Layer 5 of a small transformer language model trained on English Wikipedia (18 layers, counted from 0, width 128). Numbers have three digits each and are written without spaces.
In attention head 1, each number of a token's query is one row of weights dot the token's vector x. The head spreads its attention over the tokens so far by the softmax of query dot key.

Query weights of the head. A number n stands for (n - 500) times 0.0014.
q0: 691488523265583630488474515764659456347604520457464597585605366570496166292515123441274331516386555492434452516564744488637411311662480425555437504325631549524447566527447488507662714452552420282730565583496565462634539634686311420387277516466516564610416641236697698608452478472177444386591421470159613536448536585587566655646472682492292748508632672578465395508560332447361354605331
q1: 343566596514554411383513588545424284461432468533485656432431614474449531460460629592495683472469483660471480535454665511375473615536455573418452413592401455506543377473411466579555348341554477387500562295494402538500522454500361546371618543679612542631587354584434392599443471700397519394589660355637563646396724588492382455462554497500648439602519406628582630486508420364489544447605
q2: 657554590491597585518503509473571453446419585401368538569655471511719224332525411391540417497491518435500491768356424503430561474737347382518488458588447511660421508445511560408612489443494449500480643491363694340405632457401385539388426467600708452547420576379691625526657486488483478544477385628289563618511485460508607541485690630572405588548631464573549500488417448436483509497227
q3: 593621378457563468550507534505505552650445578456552515447573421465537473563495473433474541493529641584513291528651533632500568409565530668582611467584460519321559493486514454509442526467301580656412462718566467416591473332415711317419495662541452450547541591493415421519510587510562397446555408514512384488479416454476459403434341475397464539552519548517461599497507500641453453337531
q4: 701549457658545700596393399529441731536566483599506408636676396464535291316595191451437380449432503415372238466457567412584611601548426497585400625597477392389450627468437357399652688444461510533410354682334577654647725390649610533550510483350566490400569626438541538395490443412481512629525406521258639623657523462512456520377673445658366487375420569474395470351471434443506562535524
q5: 573686584494564522551650485506344585497641623375483611512509494444534352548398621481497540553638595462507459428506432296224444115519399377525412342698532365595397403525537361571639576452535616627537431522519571436497519536333487362548506523622668462437420600538432515324503673525524542525643415420463664367373696537259472652604510560564402604420612628497417359439599444516614307631415
q6: 329515581482305485642500618551474485568645218449567640815613464438441599616510504592375414649387574600550307626507515455416594425439423456640463458742596594467440394525404466302468550306641380644373225496772394251458416614458606388564570772418553422430579643360349223507583541733323486504560574749615526448414559630539532548398637500410489544552667466311360232711366500473598403333504
q7: 381503545420636368513401589503675509686589490565451472540491451414520566417461256538469561534503671560690612382465715264422562540358569544643478393422694533522479538454750565461444460580475500306472611472575276558503252598488663378658198387357455586456656591550451512549410456522491583591524563628677471437370497457401515678399570519404591500379522644478333408455414480559578250506415
q8: 540717544546527546325497480532617401487615503595529486580463551358538204382572234663630489549491605474685491615373494409454563409474439550447573538536521472441379530480584533275551351556409432444385481500213536410431549464385642467610347431430652474549656240550434418312524606488584596579573561612514628631500649514553429617590456576518497407547489518439472476389544508485542442606424
q9: 522383528460459567470722376396474507548651390577388485522518435570328778731496279433413438353374485422577372519307584647393540438689545507567504598263646606534468517594690740465555637772252447698614516541511615464205363412304415424515331351655591538214634538582413529252645659511554630571564500535686436321417370591528624541646541735390558511447254443419431412584556655273454402449628
q10: 535426582477533389628715397536437408609440743484470316436415541435372539450425530306506410539415424728377347318587517463333613429626579493424734519436540556576301552529363456469500780443620651354559464586529361484453585500421490346628805547656362510694478743401539255545412439507500432418484615317500607447666615510582500401351556335436483595490438460376616461503420591517465545711449
q11: 473531389493742486472585302397348596525528366568459699671507374352600726517337576369627420354538607690564469650521390545691406540466589603445662241691545562365497481319480623315426603413417322424486519472619560520656626489635476510391407546543560514634750630267453420342588548241546565459652490503561472472430531493441440428560604572497443685625544503469460500585490494344346547130360
q12: 415500538436470370474469308391680610564791552435490357447525525647767511563583617515408468554602617273462482492244417559431582290571602460434387630714214680570574551585430418751454581274570500573644416646565463617215475617339634619399522549711630397315266537471479489611493578518433397460465551411632485566493383525190789577451357581392357358445327330540553483448658345466469619478565
q13: 478539746466338347363689481442488619475481626568423572560702545550384492520500187535597493359336300554496450372711314652530790324496488454392631471417423533380356718410374630413492500484291168600568437473564405541322412464670588320457535745864555535627466429293466422334358457454419598354570608287462402431572427391460549315726349639477679362523511699534707633764387568428559553473672
q14: 486442405413513334543510500230511511490608522447591497542451438749443401489487311394424535556652585500345403330587610360444277552719383511382230319595607557486579483718551613312469620637586720579430297440619683328617627471473645327544589314514569450305641249539354476618500513386517584543353496447660594443424621493683500675379450521341360475730290396493573597529582464427517523468840
q15: 413662473500545423413651396569286668297541354540749512568254583473689565608485484737551238593321692598517389496504588426403500345245679435430578496462352698508622534325350462384608484392871280295444855643782450563350630348512504467500500839638312640598488450467636279448412470467543577300288443596520425414523406544594356508429640369691500590512629318351476444496624666648368237810500
q16: 541574567440515252506535631522446677595562271500454470432539519610434497517638621492527399533589466562616545520395425593456478396678584455520436373514497580480495521639524477405629405466650594579376441433610537562410456477476386429454477719711417523536427480352541568670575601463522489363476391584574423427542497736425579342486347576397541673458693426492467382382472350564508515384468
q17: 603582614437592740487246365497584481358673474589500443575455434452542365343476299355431534500599503406299467339559543366567506538525445384574277518503523475334416485450444500473617581467406487338589511555411440606567673413621410677615510318382507562404456460539699600547355359279326652613478513361503753561641539270528446558593614626480413619441506546446563394450663318417638446573399
q18: 314440426558506293494574500429394544563472405390695442497411437515473710708409615438548539518559621631629428542642513535429533388518547615497543509474512621422512289530575300518512317497550592597414490519711487485421460567330729345418431704503576519497575500506281434609446549544644383401542435611671608363425354670550542450430384378484503410622534424531363664573585583638521493283726
q19: 294400324416427261437567650706404546517534355415593473485399557589417635700506695546572395634479546583647366500478462643515421449328685457417509480380441380370556405425455740538443408472550469580494561438631465422427277703447629434544543642551383547534440434577292479470528649528503366448411500593651437420417438639488596531513432432591662365509391547494449655610553585599382477397702
q20: 309570420238527574409537500601518608549621506438658471593462546587712725406418542357425407500476640593571545453591457355479515366433753611428461652644485358425543422573417277565456486482509482632565352637700543488492512368469622458427542564431573494717442479452366376357408544341624582509592509393532412515433405535528579653414338395597500580557429606314520584604527453503386428435540
q21: 327441465536582393369608728521417491520537513430693497311342461549503662615418552543545548579638531491554469382506437587467611443461488515463353474421645509352317546524459544688482263544485572540524696426639374577500451414394515397412559613711440667482336349463473580485594737302553433436524306535596491331448408482307476488525704506359541408593473609631695581497385494544441474436609
q22: 623559605587513876500594403514510562494632546520444449500551364461496514381493452534530480391705593359325330475430631424595567483628538559493283600642469281403487609607311458519611696402399643579514409590476408467471763429576596479532670398517616642668547514613598702476380375348656442387599307251544395638548524456667399552489427583563454589225612667432349465468403233386513431500325
q23: 438423410494600355648606790515418618475515519401508366606428547446448470762546616588568662527476400543264417440408378592395399394364503533378482520484384512595395565438333531477364626405375432597428650591431450342417443713465530290611692733418308564557485503415550485453537632497617500476439576380610444524514512476436565412503558375565450527528428571473541381764589539597506702422487
q24: 426412293479414579677473496540609547557540474372526649560682486486356705632256725399272511446457399732459639583673474613464461560652453420496525469444613411627632520630497319538465542269340382551532766619386537479688633474386565574327507463497522321489461411558595626373363349453343565442549286456677640558412572528593691663351402627426250518189422306564610464674580410175645500586564
q25: 329200664400440349579481352291714492406711483674410540500581480619756516662617298480425659585414508249487566248746627413447404480612623533336463566647599344756504420651626626365672524454364383130593559320516626413361541407669476654349372790456617607704536454750540508460559587636543357574575361265383525192416361532688592825462574434304445435438597309326492350731554462580387426548526
q26: 298606539624452381473557675377605564665625481507554544289426500545737400466617519623685547482530635234496545535318538594504412460453306537290298623550492390462324396594471477440770475598447409447703299407588581402472426627504489565458654668763332632589511401403511446646725795579651387526306283454485420470601381423682332358512421537371596481677599387393303422462504624917411602419566
q27: 361493599454487318570520458453764651553656577465533556549568385402488411077316431385559490311482554623713544537606596794621465468627360374532460622437659548384334443315451459544388556682522697547500781583465652559527504474735479606375529349670566326536528493381430375609518290254382391583521576723511646586580543398606623522404406576430329443518206391425521379401417493348644519543463
q28: 654750524380526722360202408525340442503281459479421652465714629581418435452555493706507374682525417558350631361361366431514574521528587457406543401481416493409635614325497415343475556613682636388461357605560559535599661485486378394463594274423537598590283563554733542288231500536472347507406616585447408453473410465283408460593555728544325673544728621582549569548449563496590306827568
q29: 639554463438461430529393558486606665355344460795391490606715520595266469561373532514582292556563655437442426537529395486364524640500595563433244510601500607564443529561381540301589632479426343412358458292479554412540326409615517554550436504642414305479585712711232466380640676620453570654456475467269257627713465503500517581475302468586500475401417578740637612385475747329574430542456
q30: 439500417569435653701642558437476390489373548496672608450461481389479766876455460213637626484614528437296504266548317472715512531400602630421583674346567567318674386416606431496485652236250348393644491476539342328611684719719567696568595314401419329457496512347623420396726577647618415732458480452597476354551362631402581393577702642588410308600550576586215486694345372398338625543328
q31: 491483360379575503643540608513795510476658646506444532567539544396546552741512670149547513639487497471490415432381376516471289379580396451409594659621493574533319418509491557469497459464799497490426146490506443525632571413425536798583539310522307451646544400438497582478447615441393555591534594561589589392530327363578516405460507363404598552401336484400411545563645449359643490632425
q32: 657697414581472455676435328738309500414360574486541473480531580300626318658631625348600409589469445448618465611437756469442470722507628438635514565702451464611636510389600475412510607409465377635418356507378578527643428703556685468320615631500355413500453514441540417395549426174483536307596649503480493355449521608572679358408406465384546452301680360585439481666709474475309496517733
q33: 507417655576557266440500417467404452544519466431161648529405489514556342739542552353450557398269707504561656535433287366832504590489651470430419486420489567426875497572539258601439564702574597374544508375395682404705449458486471421286585587461447585533543515268504496406545490696759399577521511327377335456596360576405464470371481489680588467574456825427363483500344408607352597580696
q34: 411308295534468569629489357535693554542617520417654515541542485784177404598628542619724478649462488577672803484418314516473568493620354616492423725282303507457500443687511303692511377266496535628637318377508547556467431647755385613449446666363437562722437366600436470553398564562333409396452477533428590180328369647471489396484298720371389488531492617477541426587884546556401435280368
q35: 452460361416497489536557691539604282559500507588464570382810531507726585558388536696483569412571593475293144396457662507585678469556539607436414614317500439730593573705545467463514534493374377471606653604300357617675493518596397580409159537693445601632358544553524445465496374360648419372401543708486380432620282364541490443493554504602684258756447608458570493555334533408466297567574
q36: 672646428553597605483468477456428575478714703460469631397412751663379541434166524681460483693582527377465234514431613396446577390460500729579616783514438419600470589410638325497373543517531431500608421438362556626548598334431435257490459479516374338510301559374604345443399405806497558493579640494477510274516469520555590438489380534524440582434443348368467397475290592475568641611425
q37: 511426675556374534332591485592558573444488555477528440712417637629586587589348339653415582462530519450599446432422595612462496384489244496546355540630673518646202436812445359457616703682550267423349714630372488244453519610540264862578381296600629569382344422355579518534582454227393597763393607399279547469350424706453646427539431546294607450558523616334631451524589436575650302485699
q38: 545462364578642575397588480618390828291627474496584492656413313441450483564560458571215500313563496605674720382526539559396471418299336492386483528742530684817569301672472401258393451479445628310570528555744630516567500574548433513286585323824315534253577375534410492590534574568488837399439580445562376584304571677216094458483462310196509835615533606616447412349538512491624606753504
q39: 439525417691420608678411582556581447394373343383376582343538503395315274656417440584378534372343500546591747675628446383451418425531580451370430540453567563549292594548561514602599358507451610479624573721528486358516458186456211415464711443443235560524378414570466544582475568401702490549550651510383774395513654360557421405496549648461435748542721628566592446428489429337633718365522
q40: 235801528633507584425434489696389433694526504478675352525518500555496537455539500552410529482662352381381388423500580530588428446464482519400482611618452525199653462439500557472435532781452541745551313459416481514667452557691452500391467417411375586493482572297186639363625486403585503611802426510464707478738149413426319559310582430451595467616566406518280338413440493565451601547892
q41: 738557401613687637167401580567451515633643622397585493536456579465416467428549642455464601555504548325674538364470366504500704616398545474545441395489597730493486614261263527707489317428481655466555112422687416507507467304372493436295440649439576631574590378415456468489211465414342651522400336615595383269524530394418565731837710552383573393406515523665794524561466472500543582548438
q42: 455344533167437523430569373466458719539597480587441395384682433443257683714573558489455314500588477554703330444551591504451613575496554554612703547445631373261408600496537594431710519337562527639243475465545421140558644342316637403739303500337766403748656402577388360316610578554555533603474600190425590450593450466562586708488392573465595561361288531417388745445442415318551565610424
q43: 547541477737303363500677417322492800623213728568404464543688296504387669656342606549693559452758614463471312762710604455307544512674439354642204428425361677561422504622453434420579449525565352353380366463480463763603592471496613319550398591261525504363665666407552477603413688386426580540519366298218512496390650353365401411458451533529265379287572467408548441504582672701338817592336
q44: 459436410592458559578477647427518370539334428503803346630417385533511684404457630360415650559462567479308334653518374546573483388418434339458479365518430311405500458646358611520415530433768568539590438626438723581434684208463503560757482432568332563591724339399438689558622679345520381549635553536606386433539503568547695486493437145386384451656372578531640430482521581308467485648496
q45: 411582675496377500469420481622550546700485504447671545511693648521241458484576373244363496481565726592746292643418539357496399608436733669312431550583488460300349297463437316190571552554577325565523517247395484489370492417617321508438469382419391388508381265477537659384406624485264399687426611493429453588532676781380818665618488661695449477434662554474631549617635468401708452651452
q46: 280338622389519567681547642486382454435378435455477424638623414334550454594524386518572545760394472482695310467266632461528514303413479671368422487325614615643565447321503507540316545392572644357749722376416624462353496390517574522413554522521565350507586431617580599542533549350418684535558599690465561347659170424449490432456614721392493698622465205482396532496400516669466249650566
q47: 425307316451443704374350466504239399607641429599479754462378440384604688590412383430598312730392713554508594657449460527642599474440291516962461551365671699337355550526496318270730541708426406671405445550450297579777419520682308445350445417496476481508684476608266302496540697593358686651582512558492303430500314561382549613615477578512356554559439512492549578563605507552441631531363
q48: 313488547678441500651478522436553595211477504410569697578444357486329319635572489447596445350508731394661427512539246492692548544596349322584307593574641615485562645482259403386615570515748539264571508462407664460421688316598575392415580352599434557564279740216341306344558486500701300576478618607675319686655322355692622523633607530504445451481620369474407521523496307637677464459461
q49: 588423500548465372539744504568561409437569442537514411541388434493675511638471622424430423541477401146480607291720484580725389419556803356473534489457641554744493616404178403539515434608489485279481575367694266584350399602507511504662557578595698332288294566405326526574372553584558579564438538382422477288655443481572515356847393378473527458523627546339711666484408703159402620463327
q50: 440488500564411454591654523624481578607703662454338485387450537514246442657335488508530312416569438403645395468720644473638466504526214411617554511631508397664418392474358508405663511276336760609405474663546345305485469524663488461389648476664437430419399603732579660470714848340466588639470411671606500628522306333710564407205484166335348677559561567665538539448559654664282475561291
q51: 423396442629476455365439548564702375413714241455600737496459573504537617392349393557526382635443576356406565709446703741402489493296602694428436653558325259443292560714255519346400456450340415675485579413664551599568466691533440619550454372430655275451585450500470416363593546271668454500314451539626515371429390778710419496387630584820621587316339519414574497550485644285619680526401
q52: 609460315472458433716644472507496394520575626273542631500290527642409398554399628634531510444454419401357539349769409596563490634724366557326465370398397483500602622263435486380614394600507421496497605461733504353383525606503623507226575348486507454694435496338476541400547415603388323447303415447656507705536581486473448418249664706439405504607535436626676742587539592555369392507801
q53: 382617578532461490587360413651417589364590446455443448336451701386298500697678652415474535562451523434445410322587466417595574593323273658619553475503401553652475301484468665568535449433384654358594453454701551446602562541569497614372490348347493477507414742747471529474577595672563559477468602528629534434617256581673555503456444378426612484181490607412420566483590518350409462568250
q54: 504387694365605351473424478638608370662783496428420699765837582715611485469576315515478340542546654612504485668481409543500335399680332419381496453465562402473655668556167351402380356523434621546519336488564390522215496607404454516578488457641504315660519696370395541582602557315363583435541527583429367607143511515580504596547531604586322718469496589299481297637272475678511342625440
q55: 828547374363293403429526443613445403597484667193521477716527308613575376603559496523349772523585566664250433642318584638508637409724531625465574397604453430273582348129350588324690601504316532430343509477335408617324596323646519650341527668564798535508530329387333534576607572543639441481216621548416524519420508637697451617344520395536468535496707571519443493592402428605652549531362
q56: 537332446576513322579573747458642348578536424549474469414590497635405399429447447363456418420629415472577351581561384514483283586497423482419493546504458473316615674418632518473641371796777525489528492408684384449308535525429454607687532417548543404104391432317562643534705510436554281367571373440552686380657401517668442567746723451718405612756438507503524420655532477405523626587485
q57: 318546530408615479571394653639279556628560578448690616575503480516732476599407542336554334369445559486301423558344446514717357592299413524629396559521314430602473636365503247753442463373388511490493443528610511277576631658614493461504756429423646416542612639451449581572283484360426589424403695529305649402510678449753238472446458469401540493606394458541541468568598442385370533723507
q58: 500829744377388544617342544585436217336342557746585704518801356761592445345542560526478579485507463619535568686594554534316281406584463362597619458424694620309654469251572565539398356421425481340672394258610557410286474439479348583637403321572428500537652599455435461384432614455471370400400656444693402444479474464479362496466414414545677359568460605640380636397470321500383586592380
q59: 368477709478593718254414319451595557559450597686490363423239686656419470473482500402434526590643326413465470535519586531451359728552511553671636532585576561405507613401482512585201551236607481439522595368493512379429620753453474400697451639690265626594628562474341471326249426428562646474424515610459615576623560607691662644613626401277391376599466332631286472779344381508529333716268
q60: 118560404446665644444451480344392493596409613425427595449490410445534376507539490635500621610249562399378675359683635486452480517304438611649386621500486352430440564429500429438578497665486743542794580576640738450591455579556438278765535582467557399486618521490537390429599413646403327521593545363391637497500472544592317639493469590620260476392459311425574705461444305568464350514442
q61: 504443468391558489394447493559425481531376580438135525601291428431568544587430414567496453394356337578242717662455679586478609507449356578388456524165593609604635476612568538517446504320661297400456512507485374489399596320603507651424653660360723619389478504274634647500473548597407227352379619747627504500628448638366659493767466340557665482485493436859486696492444562561588610544338
q62: 430493352557367536500507507489558703453482363518793599535332525608691568390672373334335384590781431409339591481243511427665628373426319282533341520463485534653542490609312596524638381452624482551400408417311586528456450410569514482385675474441548544713352404576419490521574312496497510428691250344592559540578467525510412700560391551706534655357664603611383606871745620545517485397395
q63: 549496364519475611457639635261686550521418610618528617244370675590409546500335500408721504565527388365408702319375528430691587692651423581550450649575333372500467680234619642420425597512519237709485627446553492354347102385389362343713508366396567589635515520296519604655508554647626555619470349453417575589446404466607602461718271605217671569508340402458379331334578611560511504755452

Each question shows a short text with each token's key, already scaled and adjusted for position as the last token sees it. A number n stands for (n - 500) times 0.0016.

Then comes the last token's vector x. A number n stands for (n - 500) times 0.0062.

0 "h": 448524508406570462479305696352288791818584453586499422407515513424505407543688271655892722576501471407476434659596511513467345603573481534495523390519668527518553486524530492407370460548438616
1 " of": 477555523454548457580348638394172811776536475614445456458464364411595326576623391533942674494426448539482500430570574540442416505584458446517483461543587469585503500499551467434447409485462539
2 " the": 448606496394611434536365723442188775786528463604407574395348550340578346626634309585858626461454458461472472545524561500513446477476522499565500437545556599516518512483483434445385497479532567
3 " s": 574416516377643528528358693503235746865645472524448545361394500447531378648605326657790627446501485441504442583557525477611407512500488484546487504480518499395496518486527508385427451439594532
4 "ec": 594357522391687431464433673611235722801549462536666533332398454345634320528659312462837612409521465457496472563522380422518588600383485502488519429551438500445525491438529463475451438510453585
x: 618646247377494459442411351531516542701592543502484458565563620555576591532403190625787476422299509535454507473455380586695441716644420570453482431720571466435496469567490621324582547369575591494381638377673636418592506548517396557444411513627425408363379408694302380478200454315432529452934533589598660359474376598356350532532386466523213378640639513679412334322617670374460579743447
Which token does the last token look at most, and with what share of its attention? 3 " s", with about 30%

0 ",": 501534488387583488552351752336240767795538507585529431464514495451491369586673249648893704539538440386512466588601528499522416541503517490459517443558568506538500535470571518420441467498518669
1 " the": 401619478379618452540350754403193751815552453603490497404380528345531343615638286606862625484483475432486478589539556524512443469482496506533480431559563568526519498466523453442374479477527589
2 " M": 480515521422586443484356748550275752818622488529367619346391469374602356642637322652737626453519493447496522563545504430505479481391567430524451432456504521476509541580446479449473420497427592
3 "in": 721324591453689489512385711553198614841547399426471534346470357292596380603574381583688595504522573431473414481478402489469443553414497443405392472530526551546466523532510468434309477447436570
4 "ist": 667386632478669524565413618512265736885641465618650682398320439434643368620754354566669640490495563375398540470617418463458474472612442538308401445529376595436510431433513350459389428426538553
x: 606607360361348584669593424586492430564481383454175521267680657486608522558494281611827494465326590541418620495386395507835522775595549612406487561683625571412452505523469619462514349494591547453431659497639623426585643476460529608465462444466449336349490445573402272463172350375481505500689509430483511393377493734394374569626373433552417507415574399595262343389719681306561503695502
Which token does the last token look at most, and with what share of its attention? 1 " the", with about 50%

0 "les": 444550481414574463523313758404226808819567491557495461454531491380453384528729255646872679603523524413478434595603537518462382542525483586512525434524671507510525544498551545426418450507414593
1 " the": 391618453358617445532368745444173732825545454580454536371362519335614333601636310576827651425456460466476479526514548477533469487454508510518485463524550579503524544474473429451378483480545538
2 " b": 494513513383618456483362698470248761835634456558412591363373509398587411613633290676703615396426501454554489579488439436568417549401450450491476482414470509512524509541447503489458502467537521
3 "ack": 610493528367690475473326728363227648829592527430391777268324406363760299482659390625774715352487502462479453565502425480582452552496521610423425485429489532383572469422375325557438484365567446
4 "st": 675434664410574520432444615549253644843586433639571521400375488338588419527622351598726676551466493445553484545654556389488446569421427443372535521407529565538627505480452319589491399486579499
x: 450656445437295518529445357563606598652495395474215521451753568463591555514383287538762690518371554599414431540417337585795477770607515543430653599682640497452329495519477653431588451320579507539423613743561535546540612481430396479490449504395428352323428420540391430371104427315358462582741605522396595408466399575385367759457437385538415716508634375674369360408704554391491549716386
Which token does the last token look at most, and with what share of its attention? 3 "ack", with about 50%

0 " part": 357661469322636481503329795401236766863627580618458438399387451415579352524748361683873609474490445463467441588578530448515490499530482538498429530377503493533510556473512519468389523545505549
1 " of": 483555503466601475646336696363182736826516493622483494468434413438567290578649373593875678527460465468498517469553524484505461497565468459513467454493589486585514540476558513440517406452503543
2 " the": 448603491405628454568361748410177741804529464613429577404346558360564333610665298614840643471467470434473485557525545479528459484498512508560478446528569587515533522470494455441399486460551555
3 " M": 569447544447576445489365725549285755807612497541423602377383485390590361642661312670746648460525485434489517559545525417510485498392571436542450434467512514479519548583433492445505417495432604
4 "in": 628330619469715492531378711522200614847518417439654431392476411310617382612586380585695603521524578423471409488465391487493449569428496447412395473517534583545474523531507496435324479449450565
x: 747593458250462550479497382386699542600469460472418414469560603670667379385461379513689479409335534445404552466503509504805390634543693500554365608697673455420560503524564735456536362450621569351328670580443644488654608536418652504409562558462433352333494377603459304509194461435381499629766520320569631300490455606360337604534401265453232447534694623696408346249464658429518512790355
To which token does the last token give the most attention? 2 " the"

0 "en": 410578461410582485523293712377248783878615507564499431428494507376530363573692264664879683623533481405465400594583571491464411544523491496495496438552692472563517534512535543446411418519480625
1 "w": 360558528358592512579412575525273684798587437605377571440477440417602397593622410591801589462479429425528417506566492544501500597491530518492488520469486555472595494485520502531445499508532457
2 "rit": 567648486284582486397271719569169701781647470455245644257363279360566335500693501618739570404527421511665571540683481512394452426559532560586510463540549535692450533572552430426136330378460508
3 "er": 725561594385585619483434658429324709805526524524456651437438396409591423631636289561717565383562340439368393469621522486318485537461520393402374370560463532517455600507534476431356459580493519
4 " for": 627432639500677447477368671478144738811510405590559636347387358221623372562588383601767631444383506476434506507393500458452420502495448405518551522409540479477637457435373453484348544496455479
x: 663603457392327549464413316553533409600402364457493525623656497568717597444421503739810654504458570440388501474455439489752460739557388603423577594652586539502432487513353549242500354507520579508523696548565660393474629508573525533634487565370419326433396363615353383478179455378389365511861503480581544514366388562363176616502466349613403516295648500762408338293622649366466499638505
To which token does the last token give the most attention? 4 " for"

0 "ir": 375581448374600511489334709383258808813589420554509455408480522346506382572686264619844687621491504427454406624570529534440394561568473576503552425473650465514531490435526499430375489525486634
1 "s": 419562514375492516491347616541284678810652409473459498378464408401603424625633301588821643450492458419460453485562458485466452535467523533511412498512487470476524556414505504500457425473481585
2 " of": 525565513436565477583345650448191749832544474604414537445423383396616315596613377560870639487440458499491519447595561514447438516521441451515443471540548456574499519460531490438472410459471526
3 " for": 577509567498669375470327676490152791778511420583412647318387378250619376567580397624773629486385507437441503521414529468496395507461441422548544540416555486513635444444386488490399528496443510
4 "e": 680386652391694485386349678458332684724643392540521611386314375377684411574565243532790553482467425453431501564553512482381550435450532454494386431438473538589591458517552485441453388578440500
x: 655583462383440395631462399428529470713564440415355407499644616770642436510453323659633566454342551622551518729514265514751460681536456634340465461564659409462477579612478653343628434470528565452536709636526569391649517619415494550457468471490482410341318353605337399464187410241402461754726595480584512299536446595323318647442479506531379451473675351723347370447563673288385464609452
To which token does the last token give the most attention? 2 " of"

0 "ed": 456530482405592464549285739382214808839597481572513414422509458347475381535715292659907701562508509404513437596598537516482388549522494555479514479518641492537516534513532504467406423544466575
1 " n": 472567462433612530511377676569230645912587505582377588417444407412527365566639316622799665299471462415560481593551523492615452554492482500547450385492503486477524510472463465427303452462483495
2 "ational": 409655411433558451595320645359169825794560427523499618312430426446684359609617428650854532505493482584621486580463499566439581413529509510458596489545516562496477585442463474403386410379493564
3 " p": 563469538408587482430355764491213710882542459488516577408369387419594346643646355647807594395464471434546537525490542424529479473487524492526427422429484455508501553522447472502451456514437479
4 "rom": 729332550508642365444533768462283647898699595639537635327348517319684307384720508528649674414521409566383657453473560346547550570301565429372557496442585680474567553565371459574394540479435352
x: 604614374360476596495509353389484418759349468672419492567621592553731554563288366676711599540531618563537630416593349566826288602571475637600366293576541432440553431396423689403542388266448396478493554643554553535554711443457405564387261396372446517343383239568518386541252414483452548666778511489444643463406412604447237660538467508544328745545598486724381374326485692493389444629392
Which token does the last token look at most, and with what share of its attention? 2 "ational", with about 40%

0 " th": 448537433369598370484351741478292741779661477650518443439510493414529372509729333669869669494477447407577492640504448503520401560509405472500550386557520687493610494453505538445398550598569621
1 "ir": 332703457365665555432397645395280676692596326574298544295368324252656380551538319534597604437475504495535464523431444424242414557627457411514465400407508509500613478370499488512288473574566483
2 "d": 456650624439590533495409668511268588867629481508357588313423381326611428589665346647795717385420442418439457568623473471356405526530445467516403519417484493560424500498432379469287435505440528
3 " b": 564513537392616466478357700460264751848673460583424604366349530377582414609677271693721601402407525429537518638516411445529390579425453432504452483437468511502526482520420511505445507453554507
4 "ran": 815278651520770566515407672426273650929566433432662568206350493352865374577540407448675690580481495534281380577414427432475698566547617460505349593424489468558573501503360371499417462431488395
x: 533652463285505475484417345408425563580367574561459519397514542693787593630475229446595492435319596580337579560435399532795520548593615617385427595675448452442476483401328597430505392454634508499414686610506447504668624661513435446576433596519357394415469347427453361529185337358491522696779710470418669427379409620342582705487451267457457532284619532660264408391626704398634500808470
Which token does the last token look at most, and with what share of its attention? 3 " b", with about 50%

0 "port": 395564472421591489529370699401228769863558470587516484423539499380502399524726287648877679596524489416497447618611514504474428544510498611494532438503658531526522565559511452440402450511442566
1 "ant": 465579511460561515531341687377256752827572485572457462425513458405556415568682306582913692543505481404465457619557544485487414578515516564469484444524618499526509510555499437499362438482434562
2 "ly": 505617532399593511542295694447231840847546533576397537409458514366552397567702306659901688575528447361452448569560538520495365537525507570510473485531545527542505505546573477432360421496511596
3 " at": 693522591469640399553379716445182734846599476466513634322357322288628222517628472579797649422491531600426478496537532395497464499421446474423559546355576518578513623507440389478460464493417500
4 " the": 629466572462614473543346739429173735829540462567511624383309564331608323620624315593841629444460468464490490552510545480536455476462527511537484462519575577516524544480476442452362494464556518
x: 596606445420355485472478540528502388630494433471316509664665650620622590393321266612715548520512580559551530551375384607915552804655498476507550455590579496466449544502383574295577396351576579374420663532500570431597584581459455542517360574465492225372385415661372434333145472450390472594767520424546591397460360657254186572466389369563378508441692550675354306372597691429460487725478
To which token does the last token give the most attention? 4 " the"

0 " with": 483543464427611473549334737369248743785598476563605409444493426370508382505656284662900711573473467397501442641565538519528417543515472489464560465545583528506556501523526536447459511525487638
1 " a": 368560392399647401547348706449289711809589449581415530358418479351587316563635357615897630488442516520524491630422516474476443473411504550528554505466460529510526517480426455452421522506524558
2 " sc": 544503489341709393347302730514234789898623484469310669222279401343737283567622402609769636457437487548479608596480315281549432580452505459533416436394525487606451560395574436530401475521387583
3 "ri": 859473565443691388397362720501376793882701327695469685196310442224635386443589483566604580391531399566591533528613611434438433443394552415468516411427631533637481674625354483447309386516349422
4 "pt": 592488594390532470488363674629284741818612469499664616456477369430455355579635390611827547474500447450585562469474399489465374529445413496584440399513506583565520677412621454610368499491382459
x: 639603500341319688489443381382624498556612512418133302460634685550565423557394373598666391491380444463474530532383392477732405779565461521462440484656678418499434586550452742421566567415521554487383596538617560448630760588516521640467386585379441598377310451592264433389103421435469583691782581543598552391425445649334302653469361507601408569420663462608415409305592651401494518782230
Which token does the last token look at most, and with what share of its attention? 2 " sc", with about 60%

0 " st": 481572460364652492488357790459271716891554524612518494385461489420554382513627299687865632545484459374581463623556466513575409574522454465482517366518589575537545527477515517453425497461510613
1 "ag": 357726330263634424570379686437275721741626582538345513282354415351770329578566416532742674377413386429530455525527496541393635480569562570422476483472500511517508567491445433589489402506486481
2 "ing": 487650436437564438494306649462241774776635494585405523408473415414612359556723317639845627448488512475511531548524451541532485564514496503472451470561572533536550524514444489490447425434548515
3 " of": 552548512481570503608351639445214716849576459610458559458405426396572303610654381590877630495434470494521516481570586515489461496524436461507451429522568443558510528458542486429499446444494530
4 " the": 610477547455601470547355736421191723820538468599472642405310594338566338629656295618827618462473475431483482575540565496528457491453509515545474435537553598516531522453487460450386505445553545
x: 577617469429305497455495559530513382625489427454316500646657649608603572393324281607713536526536601577570555558375372633897546809657490456506550440578579477476446569513388573275602369357595567400421642561518565445609564542444463570523356586479444207385395434653399422332141491425378466591764476464518612388444362652250204567456366397557369514441690560659363302392585695451467494735496
To which token does the last token give the most attention? 4 " the"

0 ".": 510520513384592516581412751322323755765567467648524440452496504454464386563591260703890659559531435400518526658629514534520396515534521453529504445551606514516459559429586538415466457539427666
1 " In": 492552454442663381622411793548155720793578483524459598403400422343571366515619431620796625475470436434541542493520582468512424524434481497484590482492486612495485631494500498523389459362566566
2 " the": 435607491389647465576354774412185761798525449630389576391327557338548329623630312603822614471491490434460498579539556504522441485459520497555481485536557569511530500436504458443380482454543564
3 " s": 591405519382668558569355737499234745878634457541428546357369519442514348646592345663746596448517512434487471598568510466618407506480489487541483548458516474391496527476541519389422443413599517
4 "ame": 650388555387659446519344731497245748774556467572606615341358397358616408564692294586718626546545496540422463481532486362451460499389534402473513503466449503474497517511495555554533381517408609
x: 641691287310276515559508439573464431737491431548353522476593753613686700580354298572639458449427497452419542559488425451738436788524544567273495561624501400547400504486422670369593468360545605507522575531663618475687630581447475476398359513609475367325368341633437445491166420375326429673737529506672518361473317811310349611522345463520381500414592435703500414299572715459453433660490
Which token does the last token look at most, and with what share of its attention? 2 " the", with about 40%